Layer 6 of a small transformer language model trained on English Wikipedia (16 layers, counted from 0, width 128).
Take only the direct path to the model's output, skipping the later layers: a vector added to the residual stream pushes a token's score in proportion to its dot product with that token's output vector.

Output vectors of the tokens that the questions are about. A number n stands for n times 0.013.
"enburg": -38 -11 -15 -50 -13 -4 43 -34 -15 5 56 41 2 26 -6 -4 3 -2 25 -10 44 22 26 21 -10 18 -11 0 -13 0 -9 -41 4 -40 -2 -21 -67 24 -4 -22 4 -16 -4 11 6 23 12 21 -38 -12 36 -38 -21 5 -19 8 35 17 20 1 -10 -30 -7 -15 7 32 -30 53 47 -32 9 36 -5 -15 35 -18 -2 -71 -8 34 -13 -30 -2 -19 1 56 -55 5 -26 1 -7 35 -54 -18 -47 -8 -16 -10 27 -4 -78 -3 45 43 34 0 -27 3 6 21 -36 33 4 -25 14 13 -18 13 -18 26 -4 0 45 45 32 63 -30 3
"titled": -55 16 -39 -4 10 5 7 -28 -10 -11 23 10 -5 -6 11 15 38 -31 -7 -21 35 -8 10 -17 -7 39 -45 -4 4 84 12 13 -46 -15 8 18 -21 29 -39 -23 -10 -1 -11 2 -7 -5 13 -4 1 -5 -32 -25 -2 0 39 -13 18 9 67 37 -18 8 -54 6 4 -9 -39 -45 13 -47 36 31 22 -58 6 -8 -19 -3 3 4 -3 21 14 7 -20 -22 -17 27 37 7 31 22 -20 14 -15 -20 1 -8 8 4 31 -25 5 48 -13 2 39 -11 3 41 -2 -7 -63 -6 16 -12 -12 -32 0 36 17 92 0 23 -1 -22 -12 -55
"ong": -33 -38 -6 -7 10 -43 -3 23 -32 8 26 17 19 58 47 -10 7 -40 36 -8 28 25 -7 -11 -35 23 19 -5 -26 8 3 -27 -14 15 2 -22 -63 39 33 -18 -11 -2 24 -25 -8 -8 -5 -29 -1 8 2 -21 9 12 4 -3 0 11 27 31 -2 16 16 -26 17 -8 -1 48 21 -22 -19 -33 4 -11 -16 -20 3 -24 14 42 20 -3 44 -13 22 11 -26 -15 -32 -24 11 33 17 -1 -21 11 -13 45 30 29 1 -12 3 9 -11 -11 -11 -4 -32 -11 -22 -4 32 -26 -21 -17 -15 21 19 7 22 -15 -17 -28 12 28 -24 -15
"Japanese": -13 15 -9 21 7 -41 1 2 35 8 0 5 -24 29 61 41 13 -21 -45 -7 24 -5 -14 -33 -6 -17 -32 -2 -32 13 8 7 -2 -17 0 12 -22 36 -6 -48 -21 27 26 -7 -2 -15 9 1 29 0 9 -35 8 11 36 -1 22 59 47 30 9 8 -72 2 -23 19 6 -12 -1 -40 -19 11 12 -48 13 25 -17 -5 4 -9 -10 -16 1 11 8 20 -4 -43 -26 -11 -26 50 -28 13 -8 -20 -4 58 17 22 -4 -51 -1 20 -8 18 16 5 -3 11 19 -21 -19 -29 25 36 20 -36 20 -11 -4 -17 -7 -20 25 23 -20 -29
"ted": -40 -4 -20 6 21 11 -9 3 -28 -56 -19 31 -19 47 22 -8 -8 9 2 -18 -13 36 -9 37 -32 -5 -22 -16 12 24 -14 -33 8 12 -71 15 36 0 -4 -18 14 -55 -16 -15 -34 3 22 24 -13 2 -13 -28 -7 9 -3 -29 -15 -31 17 8 15 8 13 -11 -21 51 -38 -40 14 -15 34 5 -21 15 -38 40 -9 20 20 7 3 -16 -6 3 21 15 -41 -30 37 -31 30 27 -9 -9 -19 -13 -18 70 -30 10 31 0 18 24 17 51 2 -10 -27 -29 0 35 -5 15 29 25 -23 5 -12 52 -13 26 29 7 33 13 -24 -16
"less": -59 11 -10 -12 12 -24 22 0 0 -18 11 21 -62 27 0 20 8 10 -11 39 21 -26 -4 25 15 -23 14 14 -29 0 -15 0 -30 -12 -24 19 -43 -19 -22 -21 -24 -6 17 4 21 -5 15 8 6 56 -39 -36 52 0 1 -26 3 -25 20 5 -51 19 23 -24 -8 -9 57 -15 8 -19 12 71 35 3 27 13 4 19 2 -10 -19 -28 16 -17 2 1 29 -4 -11 -29 -65 31 32 -7 33 -27 -11 9 -10 4 -5 9 35 -25 29 34 -5 34 26 -9 -9 -20 8 28 -34 -7 -17 -23 7 26 -10 4 -3 -8 36 -2 -66 14
"ño": -10 59 -13 19 -26 7 -2 -24 -15 -5 32 47 -22 -5 -19 26 -25 16 -60 30 18 -30 14 39 -13 4 11 29 37 12 22 44 11 43 4 -1 -20 5 1 -32 -36 -14 24 -19 -6 -27 -3 20 14 24 23 -24 26 -2 -6 -25 -12 14 8 -8 45 14 -44 2 5 -5 -27 -4 45 -37 -1 -1 39 -24 -23 -20 -3 35 -1 27 47 -55 -27 -11 23 5 -26 -12 -11 16 -6 -6 -34 -20 41 -27 14 12 20 19 -33 -32 8 19 -26 -16 -11 5 -61 21 -10 -4 -15 0 -11 -15 -19 16 -8 25 -23 -3 37 14 14 21 -43 -13
"name": -25 3 7 -20 -11 57 27 35 -8 16 -18 -2 10 31 -10 12 30 7 -96 -23 -33 13 -4 7 -20 -7 -35 -2 19 27 8 14 12 -42 35 -12 -14 33 -4 -29 10 1 28 23 29 -15 0 18 -17 35 33 -26 0 -25 -12 -27 -9 5 57 26 -25 -14 -5 -18 21 5 -17 6 2 -30 21 -1 8 -15 48 52 2 -36 20 52 -44 -30 33 -8 -12 -52 -12 -26 4 -30 -3 48 -32 36 -29 -28 55 -55 32 0 36 -21 20 14 -6 -23 22 7 -24 -22 -27 1 -8 -3 -10 -19 -23 -31 3 29 8 -17 14 4 41 14 -21 -11

Output weights of attention head 0. The head adds the sum of these rows, row i times number i of z. A number n stands for n times 0.0043.
o0: 10 -13 15 -5 22 -20 -33 -27 -11 -21 52 11 -14 -12 -25 8 -41 18 22 -21 11 -27 15 12 37 14 -6 -7 21 -10 13 24 -2 -21 -12 -4 1 0 -2 17 -15 -15 -5 16 -21 48 -17 -3 9 12 -18 36 27 24 16 3 23 -39 -17 -21 -10 2 -16 32 12 9 8 14 -20 17 -46 36 6 3 -30 40 1 19 -9 -6 9 14 9 10 -17 6 -2 -41 -5 0 -4 20 -14 -19 -29 -24 -34 -23 16 -28 -3 -8 -46 -7 -5 31 -4 -13 20 -22 -2 5 24 34 7 -10 -18 20 7 -24 39 -5 31 22 -13 13 1 -11
o1: -29 -30 -23 5 -7 -20 -14 -39 -11 12 6 17 10 6 -5 62 43 15 15 -49 -10 -1 18 -29 16 -32 21 9 -15 26 -19 -21 -36 -29 -16 22 -11 25 23 -39 -63 -23 -70 -8 -16 -16 42 14 -55 45 18 19 39 -31 6 -31 1 -35 24 3 25 -13 16 20 -13 -7 -5 19 -15 31 8 6 -33 -1 -48 9 27 -7 -2 11 -7 -14 8 -3 15 15 5 15 0 64 25 -1 -7 -29 9 -3 -7 -2 23 -23 33 -42 57 -44 2 -9 21 -2 10 -13 65 -2 -21 2 -1 42 17 -9 10 -3 25 -24 42 -18 11 39 -54 18
o2: -21 -14 7 -28 -2 -10 -11 -5 -43 -19 4 -26 10 35 -11 -29 -34 32 -38 -26 6 19 2 -3 -12 -11 42 30 4 7 -16 0 -18 -13 -48 48 17 5 15 -34 24 15 -18 -42 26 -19 -52 -2 49 -9 29 40 4 -38 -46 -21 27 6 34 -19 -7 10 15 -20 -26 3 24 41 10 -8 23 9 1 36 26 -11 37 -3 -26 25 3 2 -2 -2 2 -15 -2 15 -3 -32 42 -30 19 -25 -44 6 71 3 -9 -4 -1 -39 -1 24 9 12 8 -29 37 5 -32 -2 -28 15 1 15 58 -18 -4 -24 7 49 19 -49 5 26 -16 8
o3: -5 2 2 -6 -10 14 35 2 -6 21 58 10 -1 -28 16 -18 -35 -52 -14 -45 -36 -25 40 -13 -5 51 -21 -27 1 -51 87 -17 23 0 -4 -66 -15 -32 -33 -19 34 -15 -33 24 -15 -28 0 34 43 56 23 23 47 -30 18 -16 2 -8 23 2 3 11 13 -13 18 33 -5 -6 42 1 -43 9 29 12 33 17 39 -10 -43 3 24 -16 3 28 -2 -11 10 -37 -7 -26 -16 -8 1 26 -2 -6 -5 1 39 -16 33 0 -19 -1 -53 21 -1 13 37 11 21 -30 -30 -36 13 -12 -23 -28 26 0 69 -29 -9 -34 -13 -2 -25 14
o4: 33 32 19 2 -4 -7 -40 34 42 -11 -5 20 24 5 -27 2 17 -10 -13 -29 1 -1 7 5 60 -10 -24 14 6 2 10 -33 -34 -9 -18 -15 3 -18 -45 3 16 18 -12 42 -2 -26 -11 4 -37 -6 2 -22 5 -24 1 10 26 9 8 -7 -58 8 14 17 -1 5 -18 -27 19 -14 -37 -27 -20 -10 -8 13 39 15 -1 -19 20 -20 18 6 11 -15 -22 47 7 -29 17 -31 23 10 4 10 12 -52 9 11 -26 13 -13 -19 0 26 29 -26 5 26 -15 52 -26 36 8 -29 -1 33 9 23 -10 9 -12 32 -21 2 11 -14
o5: -7 22 5 21 11 21 -35 13 -27 17 -6 21 14 12 -23 -39 4 -7 -17 -28 13 -6 5 -8 5 -8 2 31 6 5 -23 -36 -25 -1 -23 27 31 -17 -5 -1 17 -23 -41 -35 14 39 -2 -12 31 26 13 -6 -3 -24 -30 5 9 5 12 -44 -18 4 4 -5 4 19 60 46 22 -41 1 27 3 3 9 17 26 -14 -32 6 15 -21 7 -1 7 7 -2 -2 -45 -11 -51 14 1 -29 -31 2 56 11 25 -30 11 -31 -5 -14 28 -5 -14 -6 -9 11 -10 -19 -32 23 -25 25 40 5 -31 -21 15 28 29 -7 21 19 -16 20
o6: -35 15 13 25 -25 -13 -31 11 -18 -2 20 19 -44 -20 -32 4 -23 -49 -20 7 14 14 -26 -23 41 22 -43 4 6 -44 33 21 -21 7 -2 -18 -11 -4 -14 6 23 6 -8 31 -13 -1 17 24 15 -9 -2 -5 22 4 33 14 -19 -15 12 19 -18 -3 -44 -34 36 7 18 10 2 -10 -54 4 -12 -8 1 -27 6 -15 8 -17 4 19 7 47 14 14 -12 47 42 20 31 26 -31 -3 12 2 1 -7 59 10 -28 -11 1 -42 9 35 25 -40 -13 -27 11 -4 -5 5 -11 -9 -3 -47 9 -19 28 31 15 -47 33 47 6 -7
o7: 42 26 -24 -25 10 -13 6 16 15 -27 8 -8 -28 5 -23 7 28 -7 28 19 -15 -34 -9 -37 17 14 -24 6 66 -53 4 18 26 11 31 -26 -7 -22 -20 25 -36 28 8 -4 27 -24 24 -37 2 -14 20 -12 16 12 -18 7 13 -16 -28 -49 8 0 7 16 -18 -7 -42 15 -7 -14 71 -4 -1 66 13 5 -27 -4 -38 -6 -3 27 12 16 0 -17 -5 9 -16 -16 48 -28 -3 -32 -19 -9 -17 -36 2 39 -18 -1 -29 -10 -2 -21 33 -34 17 65 -26 14 2 49 12 -8 3 13 2 22 -18 9 17 16 5 -2 -11 -10
o8: 18 26 5 -13 -6 -32 4 9 43 20 67 2 30 -30 10 -6 66 -48 -40 66 3 -19 23 -38 30 17 1 23 -36 -2 -31 33 12 -3 -27 -20 -14 -17 24 17 -29 31 -14 45 -18 -7 38 14 -3 11 -15 -28 10 -14 -6 -21 3 15 -34 -7 -7 -1 5 -4 -41 30 -6 -30 5 -3 -12 7 -58 30 -41 -20 2 -16 -18 -27 29 17 -19 -44 -35 -27 -2 16 18 4 57 40 4 -27 -10 24 -11 -53 22 -46 14 -34 26 -51 -42 3 43 -41 21 15 63 13 5 -4 -31 34 37 17 -6 19 -43 1 10 -30 51 48 -47 19
o9: -5 -4 4 -2 -5 -17 2 -27 5 -18 14 -35 37 3 19 -25 16 28 -37 13 -18 41 -10 12 32 -6 -16 1 -17 -10 10 7 -48 -35 -11 33 26 -19 -4 30 -41 -47 -16 -23 4 21 38 -47 -45 31 -59 -10 40 -15 -8 8 24 42 0 -1 23 19 9 56 -34 16 -25 -12 8 11 -7 51 -25 -11 -46 32 -6 -27 53 -2 25 4 1 5 25 -8 -17 4 1 29 10 9 29 -20 -27 13 37 7 -39 -41 20 -12 11 -20 0 -14 15 -2 7 -34 -7 15 12 25 13 15 21 7 -8 -38 20 -30 -21 -24 3 -6 -19 56
o10: 7 -4 -23 31 19 -1 37 20 6 26 14 36 -12 -21 -31 3 30 6 -16 -4 -13 -17 7 47 -10 12 25 -12 38 -40 -6 -26 -13 -12 41 -10 20 20 -19 -8 35 1 39 -12 -7 16 -27 1 15 1 12 -15 14 -9 18 -2 -4 39 19 -53 -15 29 -1 -7 -36 3 -17 -1 64 -34 -21 -15 22 5 -16 -3 6 -12 18 23 31 6 -15 -26 -6 -36 -38 -12 9 -18 -9 18 23 -10 -38 19 -13 5 -7 15 15 -3 -64 12 -22 -1 27 31 -23 21 -5 -29 -4 -38 -27 8 40 18 -8 20 42 -35 3 7 -31 -27 -18 -23
o11: 14 52 -61 42 30 -60 -17 3 -37 -13 13 5 14 -32 -12 -9 -23 -17 -3 1 -19 -35 -8 22 3 -3 -23 9 20 10 -30 10 -18 -10 33 8 20 36 60 34 -38 -7 29 14 -18 11 -14 -4 7 4 25 5 44 -12 -19 44 51 4 -48 -34 5 6 -8 -5 3 -46 2 24 -11 16 -19 48 -48 0 -28 -20 63 21 -3 24 -10 8 -22 -6 20 -18 6 -22 22 14 -22 23 -1 -19 -34 -13 72 -26 -18 -7 22 12 -10 -21 11 -4 65 -17 -24 17 -72 22 -16 22 -6 -24 28 22 9 0 21 -53 24 -15 -32 -13 -2 17
o12: -16 -5 -11 42 -2 -16 19 -30 -48 -30 51 -11 -36 -36 14 -21 20 -14 -27 41 -17 -4 -3 0 -1 15 -8 -12 32 -11 3 31 -32 40 -2 5 5 20 -35 1 -4 -36 -20 -2 -3 13 -16 -10 67 -13 -44 9 -25 26 17 1 11 8 -49 24 -10 -15 -9 2 -2 3 75 -6 10 -5 48 25 -24 -14 -16 -7 -22 -39 -10 1 -15 34 40 -33 -9 -13 -35 18 27 16 -19 22 -10 43 -39 20 35 36 11 53 15 -58 -11 -18 14 -15 -6 -31 -20 -3 26 2 -2 11 -13 22 20 9 -20 -19 -4 62 29 -17 25 -26 -33 23
o13: 11 5 16 -7 -19 -12 40 14 -13 -35 -13 17 56 9 9 -7 7 30 -2 6 -18 24 27 -16 1 -16 16 -20 29 -4 65 -48 18 42 30 12 -6 8 0 29 -47 -20 -48 -34 -7 -2 8 -91 13 21 0 -45 -1 -14 32 -11 26 -16 -7 17 -6 9 35 22 26 8 7 1 -22 -10 3 -20 -29 -28 -44 -8 3 5 -9 38 -6 13 -20 47 -7 -23 5 -32 6 0 -8 3 6 -46 -12 27 0 15 21 6 9 -11 34 -21 5 -43 -32 -4 -10 15 -6 9 -48 -16 -29 10 21 20 8 -22 21 40 2 11 -3 16 -23 25
o14: 49 -18 26 23 56 -7 -14 31 14 -41 31 -22 -1 -11 -18 9 66 -38 -39 -21 -46 45 -1 12 -29 14 55 -11 9 22 38 18 -34 8 17 -38 9 21 -24 -11 -17 10 3 -13 11 -14 30 18 25 -3 3 -16 -38 -37 -30 -48 24 4 -7 -16 -33 -30 33 23 22 -15 -11 1 12 8 34 -30 20 -15 15 -11 -22 34 -29 -17 -15 -14 -31 36 14 11 -8 5 -17 8 2 -8 9 20 -47 24 17 -39 -17 -4 18 -47 2 -4 -25 4 19 36 -25 -4 33 6 24 -55 2 -1 45 22 -6 -14 11 50 -11 2 4 -29 -6 -23
o15: 5 -13 -39 -3 2 40 4 11 -11 -17 1 6 0 36 -29 4 30 -43 -40 0 5 21 9 29 -16 -26 -28 -29 -17 11 8 -6 -16 -16 -11 -4 4 20 35 -16 20 -4 -22 30 41 -18 43 15 -13 -34 -55 50 -31 -6 -3 -32 -30 -1 35 34 2 -6 -34 -35 -19 19 -22 52 -40 41 -18 -18 -3 -15 -17 9 19 -38 14 4 35 31 -4 29 16 13 41 4 -38 49 7 -21 -18 83 -18 -30 -60 34 25 -28 -16 13 46 23 46 7 23 -13 -28 3 10 -4 -15 -43 -26 0 10 12 -24 -11 45 40 -22 -45 -6 22 -2 -6
o16: -27 13 66 6 -7 1 -18 -22 -26 -3 15 26 9 11 1 -16 -10 -13 51 16 0 2 30 -26 -3 69 -70 39 1 14 23 25 22 -32 -52 -21 1 -12 29 18 -18 -19 -12 42 -7 8 -2 -5 26 1 46 8 24 24 26 18 1 41 -50 5 -9 -7 49 -2 -29 -13 -35 -7 -37 -47 45 4 -14 -26 9 15 -65 -56 30 26 -18 3 -2 -55 -28 0 -5 -29 -12 43 -20 -14 45 45 9 -18 -10 9 -15 16 19 19 4 10 19 -59 -3 15 -1 -1 13 25 -14 -17 -7 -29 8 -29 -6 -13 9 -9 29 22 -11 -5 17 -43
o17: -9 -15 -23 2 -10 56 17 -1 32 23 -15 8 -25 17 -3 20 -7 36 17 -25 13 -33 49 -18 21 -2 19 -10 -23 20 -5 10 -19 -17 -16 36 -17 -6 6 -15 9 43 46 -19 6 -25 -10 40 13 37 -12 32 -23 0 3 -9 -4 2 -26 -36 25 -28 -41 18 -12 25 6 -9 -25 7 34 -30 33 -9 29 0 13 20 -15 12 12 -7 -3 -15 -25 24 35 -34 -11 -36 -17 -14 0 8 12 -28 -24 39 4 -31 -26 -9 -29 -11 7 20 -23 27 14 20 6 -29 -49 -19 26 -12 -9 -7 23 29 -5 -46 0 -1 -16 -15 24 25
o18: -19 0 3 -16 -7 -24 27 -11 8 16 7 15 34 -33 -10 26 -27 -4 -17 28 -15 -32 -14 10 -35 12 -5 11 2 -8 -11 -1 73 5 2 -29 -7 4 14 2 -39 25 25 -24 4 65 -23 23 23 37 3 -4 3 0 -64 -16 25 -26 22 14 -16 -26 -15 -13 45 -1 -8 -19 9 0 23 37 18 -1 37 -35 44 34 -5 53 4 -21 16 9 -10 -2 33 -19 10 -17 28 -11 -40 21 19 26 -2 -16 -32 -22 6 4 19 18 -19 19 8 33 22 -37 8 -84 -1 -16 -2 -3 22 -27 -23 -20 -43 -4 -16 -37 18 -4 -21 2
o19: 4 -35 11 3 21 79 -22 -2 -5 -29 -18 -11 26 6 25 13 38 3 -26 -26 28 32 -13 -54 -14 6 -13 21 -7 47 -45 23 -10 -7 18 11 2 1 23 1 -31 5 -15 -10 29 -21 25 2 40 -5 -17 20 6 -6 1 -12 -17 36 23 9 18 -24 9 8 -13 -3 20 -9 -10 31 32 21 0 -17 20 -3 -11 -29 -18 5 -12 9 -23 -17 -44 -19 10 -40 -9 -6 -26 7 -2 31 -13 -6 34 37 -10 -7 6 -11 5 -3 6 -42 -11 8 -8 -13 24 -34 -3 -20 35 24 -14 16 19 6 -65 -15 10 6 19 -12 -8 -10
o20: 22 20 -6 30 -24 19 -72 -24 27 8 -9 7 3 -31 14 29 56 -15 -18 17 -31 -58 55 7 -21 5 -3 -4 43 -43 -24 -43 -19 15 44 0 -3 -17 19 -6 -24 13 -31 -2 28 -29 51 -3 -28 -8 4 1 22 -32 76 21 -4 8 -93 -41 -34 -16 15 7 19 27 25 -6 31 41 -20 28 -30 55 -21 7 36 -12 -42 4 4 24 -40 17 17 1 -26 -38 -55 38 -25 -4 -1 4 0 -13 31 -32 39 34 1 62 9 -30 16 -28 -21 -27 20 41 27 -36 13 -41 -27 13 35 -44 17 13 2 -2 -26 18 -11 -13 -1 41
o21: -59 -6 -20 -20 3 54 -11 15 4 10 -37 -49 -27 -41 -40 8 72 1 -16 -22 4 -16 33 -35 8 24 30 3 19 63 -34 33 -17 -52 -4 5 54 -2 10 -26 7 18 -15 -29 -4 1 -20 6 44 29 -1 30 7 31 42 46 28 38 6 -55 -25 26 41 -41 -11 -2 -58 24 16 -13 45 9 -19 -14 -12 -4 -10 -21 0 -16 -1 26 19 2 -1 -20 -15 27 -7 -6 -29 -35 2 -5 -12 -15 -20 6 2 -32 23 18 -32 -12 46 3 -5 16 2 28 17 -15 -4 -27 -8 -20 18 -29 -3 32 51 10 42 -19 7 -44 -12 -9
o22: -2 22 -5 -6 39 22 -61 0 -12 9 36 -36 21 -28 -14 30 44 -38 31 -5 -10 -24 3 -23 35 -4 -17 2 5 40 -35 -8 3 -8 -26 -45 4 14 19 -1 -19 27 12 -16 -14 21 15 -21 -22 35 -39 -34 -31 8 -26 -17 24 -39 27 -25 6 -9 20 -5 15 1 2 12 3 -4 62 30 50 -3 5 42 -10 34 -29 -23 -4 -30 13 26 -54 56 12 8 6 5 -19 28 -12 -2 -17 -4 33 -2 0 -7 14 12 -14 -2 5 -1 23 -36 40 9 26 -9 7 -12 -18 -25 -27 10 -25 1 13 -6 4 1 1 -23 -18 -8
o23: -2 30 -13 -29 -39 20 -18 2 1 8 17 -16 21 59 -2 -6 14 -9 -1 -14 -3 18 20 16 13 22 -3 7 -9 -16 -12 -3 6 -34 -22 -38 -1 46 -25 23 -24 -12 6 3 -20 -5 0 9 0 34 -31 -38 -6 -19 25 28 29 0 -4 3 8 30 -4 -2 -10 -16 -19 11 0 13 -39 -28 -1 -33 -5 24 -14 21 23 8 20 -8 -13 21 -10 -17 -18 30 -21 -6 44 43 -1 -6 6 -4 6 -1 -3 6 5 -6 32 -16 17 -59 6 -28 2 17 -1 14 29 2 -46 -20 -38 40 -7 -11 12 14 -28 30 -26 14 -3 3
o24: 32 23 -6 14 -18 6 13 9 31 -10 9 8 -19 3 6 -26 -1 -26 20 15 -51 34 -39 -1 42 22 -1 15 39 16 -4 19 23 -46 4 -18 50 -6 -39 7 -26 16 26 -19 -19 17 -19 -18 4 14 17 -23 13 -18 -18 -11 0 -13 31 19 4 -19 5 1 -1 -11 -28 8 -47 -30 -4 -27 34 -1 -14 -12 -3 4 26 31 -17 16 -14 -11 -3 12 -8 60 10 -3 2 -11 36 -13 -25 23 19 27 -1 -32 -26 -13 -17 29 -37 -15 68 12 -31 2 -28 -8 -76 43 -19 18 -1 1 19 -35 38 -7 0 3 -14 26 -16 -24
o25: 29 -15 -53 45 -81 0 -13 -7 -6 10 49 43 29 14 8 17 -67 51 9 28 -3 -32 34 -9 1 -8 24 38 16 15 -24 -63 -20 4 33 19 -1 -32 -37 9 -23 6 -37 24 25 5 0 -15 -1 -4 23 11 4 -5 -4 24 2 -5 8 -7 0 9 -34 46 -9 47 -2 8 12 1 15 -13 1 36 10 -24 54 -14 -2 15 -5 0 -4 -58 -13 -3 12 -39 -21 -4 9 46 -32 -45 -10 -4 -65 25 31 -3 -23 -7 -25 37 -17 9 30 -7 10 -31 -2 23 -9 24 -2 5 -22 23 0 -14 6 -2 -20 12 -59 -14 -8 25
o26: 27 -1 6 5 -2 22 -12 26 -23 -14 -19 -9 26 -30 -19 -40 39 6 19 -19 -29 -10 42 -32 5 -72 6 0 17 33 9 13 -11 -36 -32 41 -22 -15 18 -13 -12 1 43 -3 -23 -49 -66 52 17 18 18 -20 -51 -7 -31 -15 9 -24 -6 -40 -40 -13 -1 32 48 8 11 24 0 24 -15 -6 45 2 13 -11 54 20 39 11 17 -21 -13 -14 48 18 9 21 -28 -3 -10 -17 3 4 -9 39 54 -20 33 -26 -51 3 -9 -33 13 32 -32 23 15 -62 5 8 -29 32 12 -45 17 12 -4 -7 15 14 -24 11 3 7 33 22
o27: 21 5 42 14 -6 23 -17 38 26 0 -11 -58 -34 -36 23 1 -51 28 -11 8 -5 4 -13 35 -46 12 16 -38 -33 4 17 -39 -20 17 -29 -7 -18 -14 -29 5 -43 -34 15 -9 23 23 -5 -17 12 12 -15 -40 -12 -36 6 25 17 -25 -36 -37 59 23 51 8 -21 0 21 -18 47 -20 19 -6 3 -43 16 1 -59 44 -18 20 -21 17 42 36 -10 -1 3 -10 37 -61 21 -39 19 -26 -13 -22 15 26 2 22 9 56 -23 26 19 -19 -36 -4 34 8 -10 -6 12 43 -21 21 -12 4 -1 14 23 32 -9 3 -18 5 16 12
o28: -30 -14 12 -7 36 38 13 -33 -44 -29 0 21 16 20 5 30 -45 26 23 -11 4 -9 14 -50 5 4 -10 -10 -27 -2 -8 -14 10 6 4 -16 16 -37 -22 -9 -26 -42 3 -15 -48 2 -19 -36 0 46 -4 3 31 -4 7 27 0 -7 17 1 6 18 27 -14 8 -22 15 -8 25 16 -7 13 -3 -23 0 6 -2 -3 -9 10 -5 4 -8 -45 1 -5 -4 -30 17 -13 -22 24 33 4 -7 10 56 14 -1 37 6 -3 16 6 1 -25 -28 18 -20 -23 -5 -5 -12 -15 34 -22 -9 47 5 -6 29 12 23 -19 2 20 21 1
o29: 12 16 15 -1 17 1 -5 7 6 16 -22 16 -10 22 3 -14 8 -5 14 23 8 -20 -10 2 -20 -5 8 6 10 -5 -27 15 -7 -15 39 5 1 -8 11 13 -27 -7 -7 -30 36 -3 -3 -5 10 -46 -12 48 -12 -51 12 6 4 -12 -15 -34 1 -4 2 -12 25 -14 23 6 -16 13 25 11 9 42 51 -37 3 8 -16 -10 11 -30 -5 22 6 -1 -17 -26 -28 -4 24 -32 -19 5 12 5 8 -23 12 24 -10 39 -17 -6 22 -16 29 0 -9 -1 -4 8 -27 -14 -4 12 35 1 -27 -8 -30 -4 6 3 29 -47 7 10
o30: -28 -1 10 -3 -20 -35 19 0 -38 -16 -22 43 19 20 9 48 14 10 13 18 -30 9 -10 -53 -6 26 13 -10 -3 30 32 -12 28 3 27 -5 -40 17 -4 -12 14 22 -1 -17 -19 -18 18 -41 -25 -29 -6 16 -3 -26 6 -47 10 15 -22 42 7 2 10 -13 2 -54 9 5 -13 40 -21 0 -4 -16 1 -6 -4 16 14 -2 -4 -21 23 -30 11 4 12 -9 8 26 -59 15 -45 6 -22 43 -20 31 0 11 6 15 44 -23 -14 -59 -2 2 5 24 18 -28 -40 19 -8 -19 20 52 10 -17 -19 -6 30 22 8 -12 33 29
o31: -17 30 -10 -30 -30 9 -53 -21 10 12 5 -33 -10 -22 2 -6 -6 -3 32 -22 -2 27 7 -27 26 53 -9 16 -11 -5 9 -4 -9 27 -3 -9 -13 -67 -14 9 14 50 -14 4 45 9 -10 -38 43 -24 -6 26 46 43 3 -28 1 -13 13 -10 16 8 -9 -17 -27 27 -12 26 2 -13 -21 21 32 15 -13 21 33 5 -11 -14 -3 -8 19 21 -39 -37 32 16 -5 -17 0 -9 17 -5 13 -21 18 -24 -12 7 -28 -17 16 43 11 3 2 -31 54 -28 1 -12 -46 14 -22 35 -48 33 -21 21 9 10 39 -11 -13 -38 0 -7

Each question shows a token from some text and the vector z that the head gathered there. A number n stands for n times 0.02.

".": -31 39 39 10 -17 4 14 -1 0 -19 12 5 12 -60 10 0 -32 7 -12 2 -14 -20 18 50 6 -8 -9 -39 23 -26 -24 2
Which two tokens does it push up most, strongest first? "name", "Japanese"

" Jersey": -17 52 10 30 -4 -39 20 20 -17 -4 23 27 -17 -29 5 -19 -42 10 17 -20 -2 -48 5 57 34 32 -14 -43 46 -13 1 -6
Pushed up most: "ño"

"0": -6 48 8 -9 -4 3 17 3 12 22 8 15 9 -36 -33 -12 -32 9 -28 -3 13 -35 32 73 28 27 -31 -37 45 -33 -7 28
Pushed up most: "enburg"

"y": -3 32 21 -9 -10 -12 27 -10 9 -18 13 20 23 -54 -24 3 -17 4 5 -4 5 -29 25 59 22 14 -7 -49 34 -20 -2 9
Pushed up most: "enburg"

",": -12 41 16 18 -27 5 34 -10 -12 -11 8 -4 30 -31 -1 -25 -12 -7 -8 2 -2 -6 27 39 13 -30 -35 -18 53 -28 -9 15
Pushed up most: "titled"

"ent": -8 27 38 -8 -21 -14 9 21 7 16 15 17 12 -70 -3 -20 -20 10 -6 9 36 -25 28 55 33 -4 -5 -24 43 -10 -5 4
Which of these tokens does it push down most? "ted"

" Mill": 8 38 38 32 -33 9 35 4 -5 -4 4 7 29 -46 -10 -24 -28 7 6 -4 18 -40 40 63 3 8 -24 -33 46 0 4 9
Which of these tokens does it push down most? "ted"

"1": -20 13 6 15 -67 -3 9 -18 -52 -5 -3 -45 6 -28 -1 6 -35 17 5 15 -36 -51 35 62 12 -41 -39 19 72 -22 5 -13
Which two tokens does it push up most, strongest first? "ong", "ted"

" and": -7 42 26 -27 -33 -1 30 4 -26 17 4 21 22 -55 -46 24 -48 0 -1 -27 -19 -63 -11 63 -12 35 -2 -65 45 -1 -33 -19
Pushed up most: "enburg"

" Indian": -21 53 17 23 -11 -33 27 39 -2 -19 22 -5 5 -50 -9 -28 -34 16 18 -9 -14 -35 -10 39 45 41 7 -18 53 -16 -2 23
Which of these tokens does it push down most? "ted"

"tic": -31 33 15 -41 12 -30 24 20 27 -10 8 2 -6 -80 -33 -13 -23 15 -20 6 -2 -46 -1 74 33 16 -18 -45 -6 -16 3 -5
Which of these tokens does it push down most? "less"

" Captain": -21 36 13 -3 -24 -16 18 13 -23 1 11 -8 25 -34 -7 -20 -22 6 -19 4 0 -17 2 40 5 -26 -24 -21 41 -27 -11 -6
Pushed up most: "ted"

" area": -17 47 29 53 4 -15 -12 23 -15 16 33 35 0 -27 1 -29 -26 19 27 -18 21 -39 28 67 43 35 -4 -33 60 -26 24 -16
Pushed up most: "ño"

"ley": -23 56 9 -59 -23 -37 -30 3 9 1 -8 -13 5 -41 -39 -22 -15 25 11 -12 -31 -47 -1 62 -5 25 11 -57 32 -15 -3 -70
Pushed up most: "enburg"

"ch": -23 41 17 -31 -18 -18 26 17 12 1 -8 15 10 -84 -34 -20 -6 12 -8 12 -10 -36 7 49 29 3 -12 -47 31 -16 3 -23
Pushed up most: "Japanese"

" French": -12 48 13 32 -22 -34 21 31 0 -19 14 9 24 -53 -4 -27 -25 16 8 0 7 -27 2 27 27 8 -13 -25 40 -34 15 33
Which of these tokens does it push down most? "ted"

" \"": -31 20 18 -1 -20 7 11 4 -13 -10 18 -1 10 -42 -35 -30 -9 6 -5 -6 -7 -11 16 79 3 -24 -43 2 60 -20 -15 0
Pushed up most: "ong"

" in": -20 33 11 19 -20 6 16 -6 -12 -10 8 3 14 -45 2 -14 -23 2 -30 16 19 -23 26 49 7 -10 -26 -21 38 -33 -7 18
Pushed up most: "Japanese"